Layer 5 of a small transformer language model trained on English Wikipedia (10 layers, counted from 0, width 64).
A neuron's activation on a vector x is SiLU(gate . x) times (in . x), where the dot is the dot product.

Input weights of the MLP neurons that the questions are about. A number n stands for (n - 500) times 0.0014.
n45 gate: 505 538 401 314 549 783 589 413 590 686 464 431 437 510 400 577 586 526 581 553 517 452 932 543 523 374 379 549 539 598 640 394 433 547 654 346 613 428 530 557 363 510 498 301 270 459 608 622 436 491 651 405 601 554 365 531 429 297 679 573 293 524 587 237
n50 gate: 588 701 125 565 544 734 491 818 644 791 862 624 513 362 430 380 760 540 688 429 519 595 438 482 535 688 366 569 423 498 516 381 135 680 476 573 400 703 687 497 434 535 474 688 375 404 766 377 496 558 583 682 447 474 592 237 414 657 246 421 388 462 535 695
n59 gate: 442 547 643 577 505 337 636 517 513 484 465 575 349 699 464 604 622 561 701 436 313 462 464 462 691 474 552 248 524 564 394 845 579 491 520 503 579 511 615 522 408 285 398 570 488 392 173 599 395 241 592 503 203 354 588 408 312 764 624 466 394 524 651 316
n67 gate: 582 546 532 488 482 574 669 533 544 712 600 432 406 377 408 589 760 747 464 493 679 604 708 749 556 309 501 315 676 502 171 465 679 545 704 682 651 422 521 369 431 379 416 604 401 477 481 416 458 577 528 470 293 498 505 338 388 296 521 610 452 569 725 566
n75 gate: 467 451 239 602 652 748 361 620 445 675 695 467 377 557 525 405 361 425 436 595 503 720 454 590 362 447 591 555 527 521 513 450 227 510 534 264 340 322 599 548 468 409 656 385 526 234 426 654 452 356 613 381 431 310 477 407 500 646 625 275 647 510 491 380
n97 gate: 591 555 425 392 638 569 831 575 386 459 309 76 543 601 592 694 400 355 426 334 520 564 797 460 377 640 129 467 374 558 390 692 542 344 422 425 469 476 574 401 394 420 423 325 631 520 532 476 438 664 467 658 656 707 625 474 559 375 392 473 528 616 532 612
n104 gate: 556 564 267 476 424 493 541 437 519 582 582 387 593 644 483 635 518 308 342 512 601 595 674 206 555 351 507 352 372 442 473 495 384 251 637 313 666 376 539 156 672 582 505 362 373 349 479 383 706 534 436 682 589 478 443 496 559 532 371 524 379 475 435 426
n105 gate: 669 279 613 475 575 594 733 410 322 418 544 607 191 527 549 537 594 294 449 340 559 443 491 368 571 668 382 509 323 451 741 748 658 462 340 541 445 413 519 600 568 315 365 662 643 418 488 390 326 597 662 567 664 635 566 655 556 620 405 453 599 420 513 333
n110 gate: 411 464 600 371 372 802 448 352 820 438 628 612 417 584 151 467 533 263 549 583 503 507 439 563 474 546 383 526 558 539 386 570 609 514 504 703 423 390 783 491 668 541 548 408 629 446 437 450 493 419 137 467 589 481 704 568 497 577 440 556 638 630 370 523
n117 gate: 470 811 402 458 547 705 519 498 608 422 546 522 604 144 778 351 460 371 327 469 452 506 436 474 645 485 384 769 284 325 546 490 472 383 575 620 369 330 461 504 331 575 406 354 648 558 349 433 566 438 438 519 619 481 572 482 461 559 347 709 394 464 558 501
n139 gate: 432 365 455 504 516 284 485 305 397 597 509 550 445 576 460 579 576 588 440 334 413 627 573 500 341 512 468 287 741 472 385 472 349 629 533 465 730 419 684 422 522 465 543 605 365 609 570 506 611 502 436 674 145 429 505 433 416 537 418 523 696 350 786 468
n154 gate: 657 516 428 446 596 721 471 287 488 626 519 432 776 456 459 660 469 478 567 369 607 508 641 552 546 315 506 450 611 624 457 474 431 396 765 589 536 654 444 632 384 198 370 502 362 564 349 501 440 738 410 487 420 383 369 518 405 293 641 478 227 422 502 491
n159 gate: 743 633 512 372 483 796 609 354 235 333 793 605 662 410 746 362 494 610 779 343 455 761 215 525 442 647 389 562 517 370 469 653 534 800 292 384 458 676 594 525 620 406 489 507 591 214 467 341 485 485 666 635 504 619 389 408 263 318 366 171 619 628 556 517
n160 gate: 201 690 463 353 606 883 788 391 658 855 550 424 342 335 444 754 430 12 715 489 533 406 604 501 437 463 271 528 485 561 574 320 392 580 509 506 443 463 628 417 481 268 412 586 565 524 294 593 259 700 473 523 468 670 469 171 344 453 268 393 540 544 476 435
n171 gate: 395 717 625 791 567 501 570 463 508 520 502 504 471 608 595 361 747 552 397 526 324 618 422 475 322 635 215 419 541 308 504 444 206 251 454 641 638 598 506 585 429 578 377 458 561 490 547 704 375 212 290 462 253 511 455 357 499 727 488 398 684 576 516 577
n45 in: 489 588 623 655 671 317 734 374 474 347 386 323 309 626 616 434 313 301 615 282 580 425 539 269 429 281 518 309 563 630 285 386 539 229 676 693 538 450 509 495 406 549 636 479 518 427 480 402 443 632 417 517 589 590 537 319 428 406 454 516 438 628 441 575
n50 in: 488 549 664 465 558 595 480 451 419 841 382 486 596 570 701 523 467 238 400 390 447 579 466 357 372 217 511 439 523 358 627 431 510 417 447 643 328 387 580 558 623 544 560 447 477 754 542 675 641 733 375 284 488 609 391 508 460 338 462 418 576 512 541 608
n59 in: 227 338 706 592 519 485 648 507 584 290 587 617 615 596 443 483 583 769 437 250 682 513 385 518 521 544 568 541 372 559 626 610 518 359 527 641 283 508 414 426 472 334 313 591 821 456 590 480 400 473 502 362 447 616 573 588 387 453 704 659 406 278 585 689
n67 in: 468 334 376 507 702 581 519 679 588 360 284 447 326 641 537 717 482 572 458 512 505 459 564 428 270 596 592 357 669 544 519 545 360 599 595 536 509 458 594 353 463 554 513 477 300 618 487 607 435 539 549 498 481 584 532 648 493 335 489 575 579 590 483 539
n75 in: 349 512 424 540 631 578 440 426 521 464 446 440 640 482 641 484 533 559 561 715 581 589 444 605 494 526 451 599 346 407 398 423 380 438 511 481 558 421 363 642 434 343 366 302 501 340 504 428 405 529 497 453 116 266 686 675 722 547 569 401 540 578 702 566
n97 in: 567 388 513 419 484 436 497 669 452 472 291 457 552 521 509 530 354 471 388 476 395 395 636 477 373 575 281 414 443 598 269 597 467 368 455 502 607 518 649 466 379 419 556 300 570 578 703 376 534 458 504 567 462 514 429 620 420 564 510 602 513 539 524 645
n104 in: 554 427 467 298 461 609 434 571 334 490 506 381 578 613 569 453 454 509 554 521 391 281 472 462 284 458 500 483 345 674 409 436 483 318 491 528 668 406 491 466 608 531 321 529 627 537 386 707 398 527 524 325 457 482 378 260 495 730 331 626 668 603 342 449
n105 in: 643 536 827 350 553 428 719 592 375 341 351 496 401 455 413 548 417 473 638 555 431 501 404 474 548 532 380 587 571 489 439 559 646 365 227 536 556 617 594 712 547 476 476 628 652 449 403 403 563 575 652 486 577 495 449 511 544 513 373 425 577 621 469 398
n110 in: 618 328 503 542 487 434 462 580 569 496 296 437 276 596 618 454 592 561 476 536 483 441 318 534 501 400 657 462 520 425 428 415 363 421 272 595 417 518 516 645 456 579 536 391 463 255 405 830 513 522 326 602 586 216 627 828 260 689 543 532 436 368 642 317
n117 in: 788 484 422 429 467 476 317 628 450 652 570 480 579 423 452 592 452 490 645 408 523 387 370 686 283 426 600 434 565 562 695 424 582 628 394 485 444 565 324 557 343 340 603 580 275 488 385 599 433 354 546 412 422 674 613 473 567 422 320 466 515 606 528 604
n139 in: 569 421 485 700 319 449 595 606 512 584 568 772 638 275 673 442 507 559 594 243 408 585 388 836 536 512 477 353 507 446 538 487 430 551 619 625 428 581 541 179 488 545 410 425 291 682 454 677 623 545 649 663 455 423 480 671 683 568 552 381 596 565 300 484
n154 in: 487 439 524 557 619 530 323 892 609 516 432 542 462 580 349 447 540 553 635 656 281 415 269 584 421 473 291 467 554 506 518 268 338 482 595 534 482 588 641 412 437 497 644 510 392 605 220 505 559 503 460 604 440 456 501 625 370 537 467 482 544 535 452 302
n159 in: 525 362 614 400 438 423 696 624 486 383 377 537 342 727 357 348 476 569 588 399 470 597 277 529 602 439 467 298 505 349 326 408 528 510 320 738 455 416 638 339 706 554 394 623 647 358 495 529 400 326 598 478 378 277 692 549 435 738 378 582 627 623 656 278
n160 in: 426 402 514 352 642 529 504 438 492 625 474 677 425 506 603 519 561 486 390 499 658 424 494 634 260 396 450 492 560 512 323 403 481 438 350 735 672 379 457 579 745 577 262 454 516 271 484 498 542 549 425 741 526 469 405 477 655 689 298 409 388 551 507 347
n171 in: 498 484 770 607 524 411 670 462 331 693 573 396 461 495 498 737 497 403 672 515 587 497 529 437 586 461 556 308 571 583 519 579 597 457 474 462 272 328 397 529 353 317 668 639 505 426 342 483 544 642 580 614 533 416 544 404 311 442 640 786 436 365 557 367

Each question shows a token from some text and the vector x that enters the MLP there. A number n stands for (n - 500) times 0.0066.

"1": 518 440 586 367 555 467 551 485 469 490 279 501 454 552 436 453 485 368 420 620 384 432 604 575 471 421 451 538 696 537 486 428 560 396 457 542 558 590 593 573 526 461 676 587 509 652 650 525 569 451 377 369 634 501 480 464 391 481 734 491 454 489 480 476
The neuron with the highest activation: n45

" a": 493 547 605 257 463 445 581 637 324 371 563 645 534 361 634 409 547 547 444 430 517 425 295 543 532 436 525 587 526 519 690 479 466 437 326 368 371 536 430 696 449 510 528 578 568 426 426 357 583 526 508 470 323 451 527 332 390 435 522 483 339 536 334 426
The three highest activations, in order: n117, n105, n67

"ers": 500 528 426 520 508 406 412 526 427 644 650 478 446 778 362 590 567 642 493 658 566 528 516 545 474 427 667 360 613 581 424 357 359 623 430 457 485 410 375 419 422 597 555 524 389 495 476 457 715 421 641 327 607 371 286 582 468 474 545 590 567 384 477 569
The neuron with the highest activation: n67

"s": 535 541 502 476 375 399 446 439 458 581 665 552 340 522 484 574 686 415 379 621 553 624 444 567 659 366 619 461 551 591 490 473 409 553 612 606 416 416 279 433 527 473 568 491 500 636 451 520 770 400 585 416 620 402 471 529 525 488 643 595 537 476 483 504
The most active neuron and its activation: n105, at about 0.35

"k": 486 432 505 518 460 490 363 404 264 754 508 495 393 476 572 499 534 661 474 536 587 423 404 542 607 419 570 548 478 414 623 300 597 478 501 456 471 504 177 439 645 543 477 463 575 633 588 548 528 431 600 566 577 460 417 501 523 445 630 606 525 436 562 363
The neuron with the highest activation: n97

" der": 412 541 676 539 454 438 424 594 578 638 645 496 493 363 459 545 307 431 632 469 628 556 410 533 550 367 348 546 449 597 680 619 673 382 326 344 383 490 416 468 525 794 559 551 448 515 577 626 587 544 566 461 459 528 478 259 575 746 518 487 458 605 381 561
The most active neuron and its activation: n67, at about 0.56

" n": 449 553 526 536 441 340 543 540 546 577 285 555 494 469 519 559 476 481 506 517 450 716 538 561 702 448 450 624 464 633 538 478 510 613 517 153 406 491 614 505 515 639 462 596 434 592 518 524 646 589 524 255 674 418 721 803 487 450 604 418 343 514 552 502
The neuron with the highest activation: n160

"able": 475 452 461 668 466 412 481 656 507 592 316 473 517 515 505 449 722 563 464 479 432 411 386 502 383 532 538 411 644 484 419 381 474 488 428 521 519 481 328 491 265 569 592 588 445 473 372 479 880 422 516 541 569 591 582 630 539 530 560 518 453 440 524 491
The most active neuron and its activation: n139, at about 0.62

" such": 540 534 421 392 443 514 489 777 386 490 355 441 370 748 657 307 419 385 484 653 416 499 432 489 504 588 587 462 517 534 462 169 472 458 507 354 471 877 529 541 656 626 503 489 549 438 505 665 500 388 494 389 644 555 602 344 441 329 455 494 342 577 338 503
The neuron with the highest activation: n59

" with": 448 533 569 552 495 536 411 638 377 445 423 521 616 559 375 488 600 444 511 519 436 644 352 605 481 516 457 429 657 387 425 506 393 340 528 549 388 495 456 559 608 559 488 616 508 449 448 338 798 538 479 630 484 592 308 365 503 588 389 399 388 424 476 431
The neuron with the highest activation: n50

" re": 615 559 429 344 516 487 545 565 563 422 522 480 505 536 439 532 111 413 495 511 429 554 491 477 588 587 587 565 492 585 585 443 633 334 344 208 481 343 489 495 541 598 576 552 578 577 497 557 625 449 329 414 473 582 389 649 636 598 511 448 105 507 587 592
Which two neurons fire most, strongest first? n139, n97

"ump": 341 437 408 564 476 547 492 403 424 581 591 517 397 526 435 518 458 527 514 554 446 537 310 513 473 333 455 363 456 611 473 437 418 385 318 454 417 324 407 339 512 617 539 349 510 623 372 497 677 429 642 511 499 557 423 618 444 572 570 715 538 328 504 235
Which two neurons fire most, strongest first? n104, n139

"ery": 601 505 428 421 581 390 347 633 420 616 451 434 406 446 536 586 635 604 508 693 505 499 367 524 493 365 575 453 678 518 495 477 522 382 455 663 531 497 336 508 581 635 615 582 492 505 345 429 666 490 628 508 419 461 444 462 461 488 722 560 387 413 580 452
The three highest activations, in order: n154, n67, n97

" of": 698 545 706 476 403 536 377 541 429 579 308 531 591 520 427 153 665 516 495 430 450 577 516 557 438 435 505 446 620 452 574 284 491 505 539 508 379 656 560 558 411 621 464 528 416 369 451 627 747 563 476 576 524 531 372 322 463 504 560 439 475 594 467 511
The three highest activations, in order: n50, n154, n59

"ed": 469 542 517 494 390 465 402 667 576 472 400 434 499 563 523 569 751 474 632 653 509 459 451 545 607 537 552 400 593 572 480 382 468 487 430 530 450 754 467 483 300 494 446 495 346 364 508 575 814 503 586 368 731 581 556 464 350 610 597 506 545 414 511 476
Which two neurons fire most, strongest first? n160, n75

" j": 481 526 417 499 459 257 649 522 208 607 414 518 372 711 392 604 493 388 486 452 386 615 427 471 645 500 399 721 418 629 382 456 508 356 469 397 531 466 508 518 389 833 464 590 538 480 571 565 610 451 476 639 438 537 373 700 535 436 625 569 445 528 352 561
The three highest activations, in order: n97, n117, n75

"==": 430 453 468 509 444 604 534 600 254 671 400 491 511 253 523 315 479 502 472 483 497 639 591 477 378 512 545 396 525 715 525 388 503 529 466 342 614 384 384 632 422 666 474 652 370 463 551 415 547 664 539 415 293 639 416 348 374 602 321 493 299 483 389 578
The neuron with the highest activation: n50

"9": 461 435 504 510 491 276 537 503 496 500 209 464 502 514 566 333 480 603 556 684 400 499 456 559 355 629 678 481 666 536 455 551 411 399 553 418 651 488 463 527 691 564 581 603 540 591 664 610 545 501 443 373 718 544 375 502 431 631 597 510 627 450 506 559
The most active neuron and its activation: n117, at about 0.25

" the": 567 531 849 530 579 563 534 564 463 524 365 645 479 440 393 570 484 668 442 454 484 440 573 509 459 445 493 511 633 549 504 617 461 463 356 451 394 486 494 602 578 500 499 521 539 469 516 415 877 456 455 563 513 598 503 541 492 511 519 496 463 425 328 387
The neuron with the highest activation: n105

",": 505 567 794 471 266 600 462 549 418 464 453 455 305 699 475 302 500 562 548 569 530 535 640 565 592 648 494 399 668 543 463 495 396 299 484 512 388 381 446 553 652 418 500 577 530 496 387 277 459 567 461 566 539 422 490 496 519 627 450 575 526 501 368 449
The most active neuron and its activation: n105, at about 1.7

"res": 394 482 479 403 366 354 455 302 513 330 655 381 440 769 318 613 448 526 451 548 657 520 391 491 687 414 676 552 494 601 480 455 525 554 496 457 498 364 339 503 446 524 485 582 485 513 423 597 637 325 476 436 561 488 290 514 418 538 561 529 566 770 546 596
The neuron with the highest activation: n59

"ited": 590 499 508 604 465 347 468 684 334 457 396 421 526 492 545 489 554 491 589 578 457 462 349 534 479 639 402 471 640 540 414 561 451 410 487 461 458 711 402 470 174 591 521 469 418 288 460 574 723 416 581 418 533 568 573 542 357 597 410 638 517 430 559 493
The most active neuron and its activation: n171, at about 1.2

"X": 445 479 510 533 488 274 361 614 391 562 455 481 512 610 356 575 414 520 483 633 395 394 504 605 508 428 548 522 582 538 478 598 434 554 764 555 541 556 272 545 457 470 508 488 502 608 531 316 605 313 500 666 341 493 609 537 527 593 351 435 480 396 540 406
The neuron with the highest activation: n50

" mother": 531 503 580 441 621 462 402 476 547 459 603 459 399 567 637 501 264 405 538 549 569 322 467 520 643 437 509 300 489 557 370 566 670 238 535 447 387 598 474 542 762 812 572 544 416 442 542 343 552 455 457 664 305 352 495 610 424 386 603 454 394 358 391 470
The most active neuron and its activation: n117, at about 0.33

"th": 619 507 577 740 733 629 409 552 326 328 322 495 382 437 480 580 586 533 519 600 546 343 430 509 555 438 547 593 533 708 510 330 501 616 618 497 490 487 479 532 547 649 516 627 598 427 418 521 642 362 437 508 331 614 403 642 465 435 697 675 509 586 565 539
The neuron with the highest activation: n67

" ": 542 559 587 349 432 428 559 529 595 461 94 565 403 664 495 668 348 573 475 486 579 651 610 471 547 547 618 383 624 595 411 427 709 280 444 384 432 446 562 525 452 570 509 484 537 596 573 582 418 382 497 363 570 636 445 675 517 641 496 430 449 363 472 351
Which two neurons fire most, strongest first? n97, n45

" remained": 457 468 589 293 419 592 516 542 294 240 574 407 491 478 436 511 470 569 424 618 555 499 386 500 687 567 372 401 579 557 345 382 434 486 350 392 521 705 479 509 582 398 568 625 549 279 340 565 632 551 557 348 651 502 507 431 398 600 631 460 412 515 543 456
The most active neuron and its activation: n159, at about 3.3

" after": 457 556 576 508 490 451 427 671 505 341 366 487 521 452 528 377 298 535 637 530 399 644 568 584 533 400 566 369 584 548 450 461 423 398 513 537 352 592 586 572 687 391 523 733 366 311 406 421 518 495 333 564 486 388 317 431 505 479 534 460 368 408 420 330
The most active neuron and its activation: n154, at about 1.7

"e": 505 493 437 337 453 670 480 611 502 651 565 532 287 432 423 390 413 400 592 528 466 593 310 503 444 668 458 666 553 634 416 664 486 385 401 319 433 473 373 429 617 615 556 484 673 523 476 512 666 452 594 287 461 442 503 609 465 644 272 447 458 547 331 544
The neuron with the highest activation: n159

" S": 475 507 519 376 642 412 520 384 438 377 362 484 477 581 237 530 486 379 520 523 480 639 548 531 457 277 578 589 541 615 419 526 439 624 507 338 468 497 304 499 417 473 452 347 543 640 660 461 466 477 565 456 434 496 690 560 602 546 356 575 331 443 292 527
Which two neurons fire most, strongest first? n45, n97

"D": 337 427 524 453 503 313 373 607 221 572 504 477 535 550 252 562 540 552 649 546 443 513 386 511 427 360 424 402 526 614 528 507 408 572 714 540 537 370 250 491 320 576 508 469 437 572 534 395 562 419 446 510 344 452 576 577 507 597 522 339 467 376 579 476
The neuron with the highest activation: n139

"er": 603 480 530 625 524 578 347 625 466 684 320 398 529 722 520 548 621 563 518 592 533 485 313 547 553 392 523 480 627 532 436 552 589 569 403 389 544 617 282 435 409 556 492 541 384 495 319 458 590 455 436 347 495 294 563 572 393 456 505 542 567 482 400 522
The neuron with the highest activation: n154

"6": 541 423 537 485 549 423 599 519 531 417 238 551 474 632 427 418 515 363 525 581 327 450 587 543 502 470 507 544 756 541 538 438 595 356 577 514 579 528 533 517 700 474 648 608 528 613 512 640 530 495 456 370 689 460 498 468 450 501 654 504 418 497 455 478
The most active neuron and its activation: n45, at about 0.83

" its": 511 708 691 400 587 521 443 435 358 532 353 533 447 475 391 364 425 629 475 411 391 361 526 500 359 392 615 535 630 420 572 422 435 475 355 400 383 470 575 648 537 589 469 538 559 512 440 598 673 507 443 560 576 492 659 434 421 617 508 413 286 486 390 557
The most active neuron and its activation: n67, at about 0.22

"pl": 513 577 633 702 646 368 403 544 448 582 485 535 401 564 332 334 450 407 715 432 540 470 302 496 491 569 488 650 521 585 548 319 563 414 390 448 413 382 546 546 336 639 404 482 582 385 438 621 532 355 484 430 605 640 639 568 469 636 506 641 706 451 640 358
The three highest activations, in order: n110, n171, n105

"ast": 518 485 586 532 645 442 289 545 490 491 409 436 365 377 481 600 470 731 518 657 437 500 507 556 486 402 277 449 545 528 516 409 646 351 364 587 377 505 386 501 381 661 464 517 490 445 477 532 508 330 409 463 538 456 509 543 390 556 543 618 660 409 723 414
The most active neuron and its activation: n171, at about 1.1

" third": 468 544 620 552 788 508 443 668 366 417 325 480 506 656 643 515 391 554 510 471 514 327 416 555 603 494 372 407 581 657 553 473 553 673 468 417 497 479 571 480 490 582 619 551 561 371 552 568 607 573 519 421 359 587 454 587 409 490 448 735 432 351 445 620
The most active neuron and its activation: n97, at about 0.32

" engine": 532 394 521 353 529 405 476 614 309 601 440 399 477 669 297 721 427 562 765 507 466 418 368 519 393 473 427 257 597 335 478 438 499 416 519 547 486 425 375 518 519 617 558 417 408 496 476 350 678 515 556 300 264 415 514 491 424 387 484 507 530 416 562 541
The most active neuron and its activation: n67, at about 1.2